Layer 13 of a small transformer language model trained on English Wikipedia (21 layers, counted from 0, width 128). Numbers have three digits each and are written without spaces.
Take only the direct path to the model's output, skipping the later layers: a vector added to the residual stream pushes a token's score in proportion to its dot product with that token's output vector.

Output vectors of the tokens that the questions are about. A number n stands for (n - 500) times 0.0037.
" pop": 634531619345410388329587610510423494502375449407664436691527488373525652585479633494649496492443449371449296450542420389576505463561519595421492601540608552437526472579441564579507564364651473524625608485538636530523381561592351417615513589315660444423431372634494607447516418387479665633486561410557551412479526444524576270544453471492454397560498558428502350423484488502472516498505
"cted": 405441494437559565416567657404411370213348527574551476552468273419643638647483559744564474371447605421512496668354505565673503270632579523627280565581609415775639635392432539534455423482621397331702369453435417390457387442488542550344602413495451561458475458521740425358548518532445600596421446297706533476577567652551771320545503381353409437474636439595295512679593529390539603417452
"ac": 404564484587517572492617480570527509471564582454511267559550552408253574684361596375573554401412590428652576539675401433523504395472404414508500501313585551534359593584447660367506530487376342333457527484565337588483514477482548493570511506402483631583555507468520634467411364568405430397383496636550461504583613476505474519650524548560496512446700602483555409414440635469428452476528
" American": 625585559470469349469538529458419420459434342556502435499617537350324459639624549548487565524528329462597439541348634417606596523530528682575330492443376457472416571507539423595569564452645610537661429496404569555641392530461545434396492434519463443497525508668423604434436466418586604537416520376681644408408550551528441390617462379652307470567744410521560439458451409434351510563538
"j": 616485465585418499217504643571513484517456489570477507555432492595487482313539349507508502564358547514486375579471557502589512646458399450517456341557579447600499488451455395477427360575483609384568632507482317529569387484534439551596475602483487583467599659369509524450569608555423569570557637414507407569478516379499465499493443490449536616315584439497443596426402638610519499529567
"ween": 427545569225206386357449491325697397406236429583681241467573360397698713671532589534688697407562477276530233405597853576638826556392499467424020472526469534740487634496646597491660309469479659251430271392542603642283717480435496606750511688508503566596492238626537675619521608537366602553256473343752657499508412675520624450500404335470457558543541364518274598552445548407589304562245
" one": 534490530454485441532609721512453475469376374492468497658641577473473589607421464633465617497495390508503559442472580527521420507570351532571358499562505590432538459492484442543629606481695515559478578482554417558588448581349495433558596546458468495429546442508556484413505401405399704519410419483417558481608450517513581366493513382444326402551378431559497572554486586435460471428467
" min": 556432530349561326407554525544488458555449429508588425565566549453494592571445717513558540559480513632491403542424470480416541449495486416519557512459475541452478539562409602644621390408512557523447612438492375603514433586409437423486621571396631578420570433521489459363530553437447412414416472492606663476602523585525591376405532461442405481600499546490459384588561409483538512585391
"ife": 650509687556296344400474664427633403322331468602648478695627419412539633727639397625471654393657391323501533529568452589506568299452499654433396566590456559496491480310357477395455658461519710321414439449622399600366282431497645522534617480509608330618553464424449523513491573373559548454624561573467617437613578608529464484486419445427468437539495361493474696506375322506307406602614
"]": 550681480443232537516238651378428428273418648685625628432576486622602636448599448537566610635640378437670433458482583459666551590640227591589392498581405584533395527336488687359643463459613418412619324420474543511451454412354356457455557392595634584627294204716605470508353279585426585423493461389347637556467379646511416385369584545369626580767555369458611553568470434591406618442508
"ace": 472660688564535589548402515538618548253549510451472439483660332404377768679452521432635522411569397497545683627659595459405623336497321591508555596377514590553319494568378653541579506578554484333395598310587205516542533551368644518657555382338570432467611489566522599535440228466446462388398486306449635414500570471495386450650570494469611347500586494555474445615426524510421379484456
"gr": 631422541522490523319550573628426562593551453504419657596357322448498545664519510617458610487507471459627447580392528628641502458494252374439223507443491379528565581504496590454515394510453452347499401501627504418414541371676570595398606667566484432552617750507277665574512382557520424493427570384643445629686590364507427358523639561329586314332512353443549581552496515546466498444402
" (2": 412350382483546571607545511544493530548463467469578442444597507465535583541478470600421512593543484530471372448420441450522633638379571594520507500549429315568614421427570504643548430344573536412595469517507618519373608498507529368479678648538534259544484601589466411460494424602471515502554537518502579324485528532513586460569433380516645409479581456576393498456555436425382412528356
"wn": 649338566544564470644463455251627287276500538543486612432468417607412673611666356625544599544536595448380566557564436659700551320546514497557425598410577307683550580567271675468628397408712417403486422507571478349492458423526504592456498335510455488423639604546545573343390617482385504739537628403433544441507344536521600282441290461504319553445557438530584580537420625473523478452400
"erman": 478571654493488536541612584536420473237275502633586482533747499493517738704682580619658563761415405567624568410289467524598623420434306608503423460396410245623386405427530636662434347375523475359446312429713392659399526493499383489443637619660488402609461407637290588427512519552589703622494588424592543427383319279530368498414541466447478637337594478418367363729365552340601446557443
"iversity": 777526631540668380304400598150463336446541540535465386508652209557573593712636463493681684620416375490672680534542558800741625401628442524603417570531446470508414358419445490564539556508740421269498301512635714430494349361556495394477711434490638425728545513600373604400446421380588569301479554422595477204530455501532523383508477367289384468542528537591392611529288402532305415562475
"ield": 482518660590393416654379495438458341223456243491655400712564519663623611602502579529651622452530335342508565506551422515505600340384459636565556380700655414600390543458448586575710455434544376363438630491591392594454363401401400557623408397395624419339518690818338647338587470539579479609526400319502402280456463600548502493499581508358439522395553349579710537610485573487613420569325
"vi": 523417505416476683401536471508493404463438478656505599589559508657437511595616543767562468563499547669610432543288589533712532424510429400494457554529502537584443661450499561419308353577508388401411391429599244304307517456564369619653525694337521267579465681484458523533533688467643587435315589310537524557477465311522426430468583595533560416559714390432330444469422537508410635502452
"to": 395439517452487324334602493540574497450372355493562407631517441622483521538348453483566493590485331513663454572506544579621494592464386681453373506442232473665490724529628444407564571695430671374586297442633390570355560512595397566540530623409446474466580570628675486563398435350534684424335491577691576390574385696499652415568535500808422352419313373456394600441397351596539280508617
"ix": 549428375506506682650441521333413376327397567577581443769674539385398520621664547484483575500512459375464509618382704531584619717622435613596515532411484580628606406539485432526564330519572434353550389355467200650435491483448512527611690424323603549418497594447531645403547471436278564500511489384494370485539611639504366511416688494561396570408429549570556352401440460381562475558307
"aj": 520446516524451509444504767430462364488478541657438512490645578536499569426444677671516598404449558572471453555383650543504691612326507541557498531456504388575351487513462548607475463375489645320445469523547271525501537592460365394558516509411493614432592525300452596369397654439538518426541562522605551512496418463518546501473434454504553565402671483369414502452435572563462414440473

Output weights of attention head 1. The head adds the sum of these rows, row i times number i of z. A number n stands for (n - 500) times 0.002.
o0: 423425356249549437656401472626558500501352312577583483301400426426632383453643569410452540535289404660398564371359658276584715628463651421531468495228560541564605708587509678357448429403553701613390326475240694424458445287618489403661756353795752436593299489441679418529576623733646450397567540530455670699258327623529557754456547201344517559601562432572397360309539656630456545377527
o1: 278261474423532379600550611385570848528421435436612442428440529461373477650602521203528614487633499453403351289531716508401417386542289358644524357540635798528158396541525681457641440580374579603471646590665454581578499660482659376614616467514540401467655488498312450607663377591323584202447482380702528283232643550569619265422768436511874462465239699582598717261324601545460503462532
o2: 546598424453528408450389513532653371557566443348738685396640401348465340301445267350402430497368571303596518646496587445300531536680282377594586678416511633546607552400624633578636461537575524495474534608244470760278521539445281422639204454757600596404387456526208505606596568275428531540483361830516390479387520481477716609414440698498474638744454526360640542399662501663657414424421
o3: 485303638646400553346443552730248507405565517635540650362342317577396647537255352579532352510438546386531468172196412561755639322499666475479276553390573457683463660368373590626518666346393454508527583447421579542814508286492348634534612663443553580484401542746416666455466456447680771202505486675701413432408527560654548523603421433229713545514410259484615214756572253671552681526549
o4: 494205573525623437430583129479431620493245666791475248638440553302621469524445608754483394377532489589533648532474572371516371613460728387678540409311383433545699360269200320430350484612388553542476823749392291457713210472422362326434394519810983609767734485442281496508650575623511678426609357476473489571600608635461343490385559625336464254360557584412694484469496755433560502560368
o5: 521360257256447542665555494697464469556441517539599571402597371445516272556292610395306366699464545301482217325381194362775435593458279412439501402477292548579546544422529451553483362470627349472689678779635444512688622669454476572511518681570491695492632784496608544375461327599593393365623339572515538560718478534540718624618371509663820525497600511479539464346538449337533362204514
o6: 529319333584478715437506380382458470504601398724496652499303452545699424546463393438644426548582497789624473515331502533345500511290561778462589596376373337449521464497667625608348292196436709618661636615567405583420775518401530463389676511442602458821478437480548360576370443494374336583595567456264547496839525683443414326591506716514621229392287437514344453371417567568745454442375
o7: 536554224502712603425311298543748569520504488450481391524386512460301548448379704552674342598443470300276373619456591656508647288559535486562590669522165659495525625634608403449405456488606651475424641519482626480418667396428587355354747501612509610190389478556444470526771598314603514402571422607459580662573394587449665484137389493323531414567344448411245543365601430436653652713823
o8: 383469696465533321606477352360434416509346462518412694394606539190393581321413342279632481504581360424755603497446493523728461799512451541439574333766588456722336642617489441705598598540467570479555423272606270400492713724481436342768618404399512555473237739477380627681342702534436668396278605375507529498396609672701402435646663611441523277334796365624453500419610280372263600477458
o9: 261577353751604426743585562470596533705531605665687346770376463621453507405389447209542741648331458383534532545390494578400560627371479335630512346542314342536425372423201584411543498365675453543341459409532480590497500525522548517681921596487664459225359690633401597574712753469404362589434389404385542510294570613436512501556508319465260544749491541402559286517751359595515368475375
o10: 429486396523378567650552337633758603485391571493875538502520510467360562388628488407453457363487314176582578591569379408468491697652459529447359569679523538613574507374316551386450480455354373719381426596617642334574495582352757308637535505496416515344655492375476509214612750535596300203660255419411475635567263793861473292699498726396487632466434551566325511608426502750464494386400
o11: 316535449526615347478466421661808624517335246597473392049365505549522227575641521454363531541619280289593706430363631610327466371755562499392488576451438697416326426260512254702498472655469361299505315436253599430614580673559444640367522618665722552687678462615555833710532514537419462532531255673278501783575630521596471439638288613545375311479485587709403448487471539525546581345577
o12: 745467605367430428479500652443555323461277433368591300375662412629438455563354537450595362379507433341377352399561703737532329378613557473401421422494581514457703596601335390616491308538452637512665608673492285746476692522309480435534646620533490264738633366588470731460684521371599272370549422462559549472300694495464373621603534765388342572491515626356600302589472401572506524687468
o13: 468506535612378420524654589539345414580251450574267385521622553324558491718528553339563482454416536403608547291414312516304507445432621711481410414600561563308564292578517611600634546344850756502565554486650529605527461506608265640853422596460626405566441318579307722300482549573842419478505412574205235557556485458507704237476457579416279577479541502404661449730242432407507653504605
o14: 424430599395525552390527424574486549525380451332433244502412516413395496589537658362365634222470677683679288324353610440376465610352562431510526756572588631385550594249399449530544458557686262641710511464167686521734648478241709427772487412455415427733440576573383543778568308460622438535458635464588317592558798639578429668697350432551341558354614571682357561508441318452546289492518
o15: 265451488465440554481329578516512559711386423602347659516757445556438610420644707632557469578436479383408268439631842510591529656503555535682740491484385494652560454243344572613436410522202664234490558573491623195424528402301385566519462426703316390556383488368681537547737210625512409609528625406656361406520535519377535324520493516576378584455656266407513516621552317581592524366629
o16: 546536576513460442599617382729466441456351492446439737545537503495598231562704523404631418372577572658637481482427167513361072589689429570420342512694511553766360301593192708692433585475452541482594763533410391584402384565403458526583463225519491465206439500455665479620545452535422699507542666708522449461567358648584851592497403228378356426540437779577527429610418429454505512498357
o17: 332404137418657701577221435233456624412492522176725591429498393611830536403295743287614569580599589396465690719560337784705456450539405272636424725785366586637480555563423577710271598657611437472531474335319824394307440239645648255575540546681617641807198375916547339217578589620266547199472515440412611662483257284248663394284667566495596501599431316561455540596610101607556526431428
o18: 197488497465436528284618541360452454416356396639616623480731537639484526588499677594722547666429568418544684574542565591297545687556524537461456576388666439454121533488577314710334465453720440391348580426582733552437520392560493336520541628370477742471533514607521467354586433280691272293523335465538616611616375458234513627608553364286648445337553400446372488691523415502373552527651
o19: 440483531380497348398333480559496401652739470703524466333656482643663498528490521817403533592189378379459379529517619599591322506360271529458295497844433539418413368286421668681524606653512393773397571381578400509581529352457279725553556533446599517447530667474467474337492453621459524577354628796491684378499634491333314522703391356375740298645595244568411486550450559532452444608482
o20: 550589536583558469636435256307587558570507670480695451461755589724411399548404250400539711385591283346460541487716592614373689517534338569263848433081457250429694422352525381393369447308706692400580463424560603554501425323327541528392262560462509413345586457580705439490516541702468770531505395295561435639443383407308387507543318566636368455602342568642530632438618433665626717462856
o21: 639745435616584534442709503451526471578548316459063686546178585580636565485584494501672639636367606434407339477444321562390410228397582205403533378572487187632323603490282974578567566510588410615570211271426576671777563370526427709688759444446609612544678473584428523698607509396422562332492340306650536446303410664487381466474264642359505667408306331479500719515421635446415586461620
o22: 523434397371687457137632529552486512520581618552770556525566326336610529645432455460532541339488435363436350644270516484332869358458585485556425634507486402584551424444502669553465617386469484600769645537480602423455708442696424385587424588398564599337812518517504335457645536290687557438523641459643658314598547547189392557404488548506075376555745621670132488650447301628367650184377
o23: 472557488707498407357514528690309572620317833160629633589563372535636519423507519550648431743428589522586514269548484509395434591345456480777627469513461406311678437269628372879372300319444280428528625474351739448678468566305702172612627366407634548554693649332525359606420485423365565708656469411563444520412295552383327702561131547659529290435299654751617598465659476699465511219363
o24: 287429484377432428650477477505334578618384584442494478699577548585560427485430517601569801424443442383774298728484448575607270395650241454550403570496607363562391604522339280359528526408311474337578617362403438577585373592576663614541538528533480423377561650522668274441431485608440560510431280570532599863461612628603279620222544501476556736574509516714359553390127432371546649693480
o25: 551607332560399574707443571760435633589562389617329640251341565527468485571667328483297453421547767528464245565202645317697395262265463771687599346474501273520684587643488394434633459283555338523471590549734459362421507641658353405560493291396385606603389525507310419666467279746365528643561420780557552473312546449458338491756574665291525472420463788503493491623435399784337635547388
o26: 474576426695587525527435553692495593380594512519507313702622494315454553774399377643590459338677348601448451377437393479488478530273488534515481222292731581473359521410570288525648595469641517481575620664499539587785398518734771539563319497415394427367505546303437391686672546445797149460688237416305756626604451326277540522498390607665267402382286479518306359420608669645539399699468
o27: 560486383512410242474294350429509349432683441454384562709459550458505671382354447432729753630522375751529700480336418802532595160699345509744515502605631632609569343511303664377599381710410475504485619501366634368332672316538392206497522355612556764586306396457187455641448539672693668546406487490574536440443299381688360534850525504292638509491513653711452363418634671577357336285530
o28: 547557700609352652568435597696387576494392598401597310650520624286711454529314443482578509533443468432530472512478680436507463798338551418622332304523721874381501495271391495469505377538505562507378603656648524540450500479591416499662358444383495451558533283336679469606374582457597653665505378411447457447661653495360329451534376632109410373550280631394666439345477461692376754248804
o29: 664414490684675564481349609656323598544762511520608463661242476601559336373329575429397540370458567327621794503603538672482301517376503574601571393432528264422274609491603582520291302464256508427397689306542610583669591433435563416632526607516469552352461518715363532573561407488657420551569590561524632790377396422568307487368344446456417316308757554688518552570432619327542265302672
o30: 559489518502435769455334747740492552432668447436543608588515421617265391337643432466660464461435239509559727371651528249509504553791642483343725451499685486506512334395358535429720546465508590246631638583544417552400702642594466673504506700691534484461460560461358538334318482582418548401458693618333371384524557518510443438500436468553534117423527612382465448516292307478251380709589
o31: 318489271481753562464452804638566452547580489702591341227533535861372717388403532496406614455467463648260384533281197601500572336652615524419396560306845491054608481478289365423481440483551678565533645482555510456950593482514504529702325462378468345098699581413421541526344548613725594487609733312468314740692330659312544599454871578828433497583431374265361330378289530579572357422602

Each question shows a token from some text and the vector z that the head gathered there. A number n stands for (n - 500) times 0.0022.

"-": 487532454487534492501530530527443447469463403504496422504559498518512490556497515487550551517474
Which two tokens does it push up most, strongest first? "j", "aj"

"any": 506549448535476560493530559566446477544510454502515389508566456500509490531473546487530501503498
Which of these tokens does it push up most? "aj"

"s": 450411456531538634579586598479477394526456499578577533486548380500585381501514529459496532423490
Which two tokens does it push up most, strongest first? "cted", "vi"

" C": 496481452547540505542483502575508518507505384513456441462576446442516415567536454472623559538571
Which of these tokens does it push up most? "vi"

"rit": 542427470564459566530482573514481529520495460474519441482606459474513482502473485507505540563521
Which of these tokens does it push up most? "vi"

"ate": 512509467546502562496512576557450485521509465483495414524545447513507505488457539498549486482488
Which of these tokens does it push up most? "aj"

"red": 512366545730597488560369662388675509400657458594363634507304459654480660355551441445525303222641
Which two tokens does it push up most, strongest first? "cted", "]"

".3": 510542439512468554533521537548463489522498464498496416508549455515542499516484509491535495478496
Which of these tokens does it push up most? "aj"

"orn": 597448469596504559706359594474486375471572456607539574373575435505417621489527534696615573329559
Which of these tokens does it push down most? "ife"

"ic": 485547436519482489525555549574447444511461475449452425528508518483506470514427552487516498567498
Which of these tokens does it push up most? "ace"

"ust": 490472476520460631524505549536474536547544457539522430488539476516514494508414557509499495514481
Which of these tokens does it push up most? "to"

"al": 491545449505460554512514545560405477496535459497560424507556435484485511507440544493535482510443
Which of these tokens does it push up most? " one"

"\n": 489338506387346491645620515514150642381562442828280707449563458458419358265423518659604442545541
Which of these tokens does it push down most? "ac"

" were": 521476463457476523554617585487469525552449493528498507500553453522443503490490513475495559497447
Which of these tokens does it push down most? " pop"

"y": 519511469522469555494521578579454466514519478546541421459557478506490527515497556480556509535462
Which of these tokens does it push down most? "iversity"

" l": 492547455501447550515511546565415474502524460504564429516554446501494526513450534494530493514455
Which of these tokens does it push up most? " one"

" cont": 506537489535500539521506533569439491536505466495521423517558469525527488505460497487527483520519
Which of these tokens does it push down most? "]"

"ating": 500525469532473528495515615558504508498522467457495415538491463543463501494410497510523556465453
Which of these tokens does it push up most? "ield"

"i": 498481449550522511538490501575496519508507402504462433467570445457513428556522465477606552537552
Which of these tokens does it push down most? "iversity"

"f": 498547452537476541492500563558437474513498460503521386507572472503516491547476544478530503503490
Which of these tokens does it push down most? "]"

" s": 437418479560460567535487532556483437476474463508509423538583439428492515479460537502495551534501
Which of these tokens does it push down most? "ween"

" the": 496541494532506530521516527562454493533511468491503452513552480520522486486460491494521483517510
Which of these tokens does it push up most? " min"

" S": 527539450508490565521549561534443490531496506495498440490566480514507515503508553483525514490439
Which of these tokens does it push up most? " (2"

"ward": 512491434513614538559525504524498579560507480541459564695437405639584484365465465618596572514440
Which of these tokens does it push up most? "iversity"

"ip": 501532442533478559490497588561496482505516483457501414525516449519478493521434525509539527479476
Which of these tokens does it push up most? "ield"

" of": 416450539534434595508489504517347477587598302440486518373705449476426462469566641413462569503534
Which of these tokens does it push down most? "ween"

" M": 485570482530507521483520570592503475527501461513517432511560475473520482529475512472523478512497
Which of these tokens does it push down most? "wn"

"ar": 473505448558483568513507549575449473528489487496509399529569447493504510513476555478524516501512
Which of these tokens does it push up most? "aj"

"ist": 444494479525485577498557551526445469500497454496550497538522463503551464512458516471561518494509
Which of these tokens does it push up most? "to"

"ed": 592490562506535562606508479564511522483496410560439447456527429417440381404538455544512451501436
Which of these tokens does it push up most? "]"

" to": 521355524719583525581344638381632514400669433577370615527336477645495674369572482438491371291664
Which of these tokens does it push up most? "cted"

"ro": 682672424466729554601530552528503472618241500497481576576603574552660434384699506429607509555376
Which of these tokens does it push up most? " (2"

" was": 475522439521471530540511549553436467488501466509537431517565478506495519519473523493558515512463
Which of these tokens does it push down most? "wn"

" c": 499505510518470559500500569548436494561499435507504443509585439504488492493494536488524506481477
Which of these tokens does it push down most? "wn"

")": 521537438512456553531530538555471501531499478504498427521544440520531500505475507496534493476488
Which of these tokens does it push up most? "ween"

"c": 490532504536485583497476534598398509554499430474467440486595446493443529495550611473510508470496
Which of these tokens does it push down most? "cted"

".1": 504536443547457553525500555586411475525530447515518383509568453503530485541436544481541506497496
Which of these tokens does it push up most? "aj"

"u": 469511450571491536488507580608432524566579461509441394513548473433439439508519536495547507508539
Which of these tokens does it push down most? "cted"

" on": 559459442577518563668410589493466399482529474591546562410587447536438594547540551627583581384520
Which of these tokens does it push down most? "ife"

" June": 488408468502595532595456550583455464474523462549485614500535442561505486515513533581566613432413
Which of these tokens does it push up most? "gr"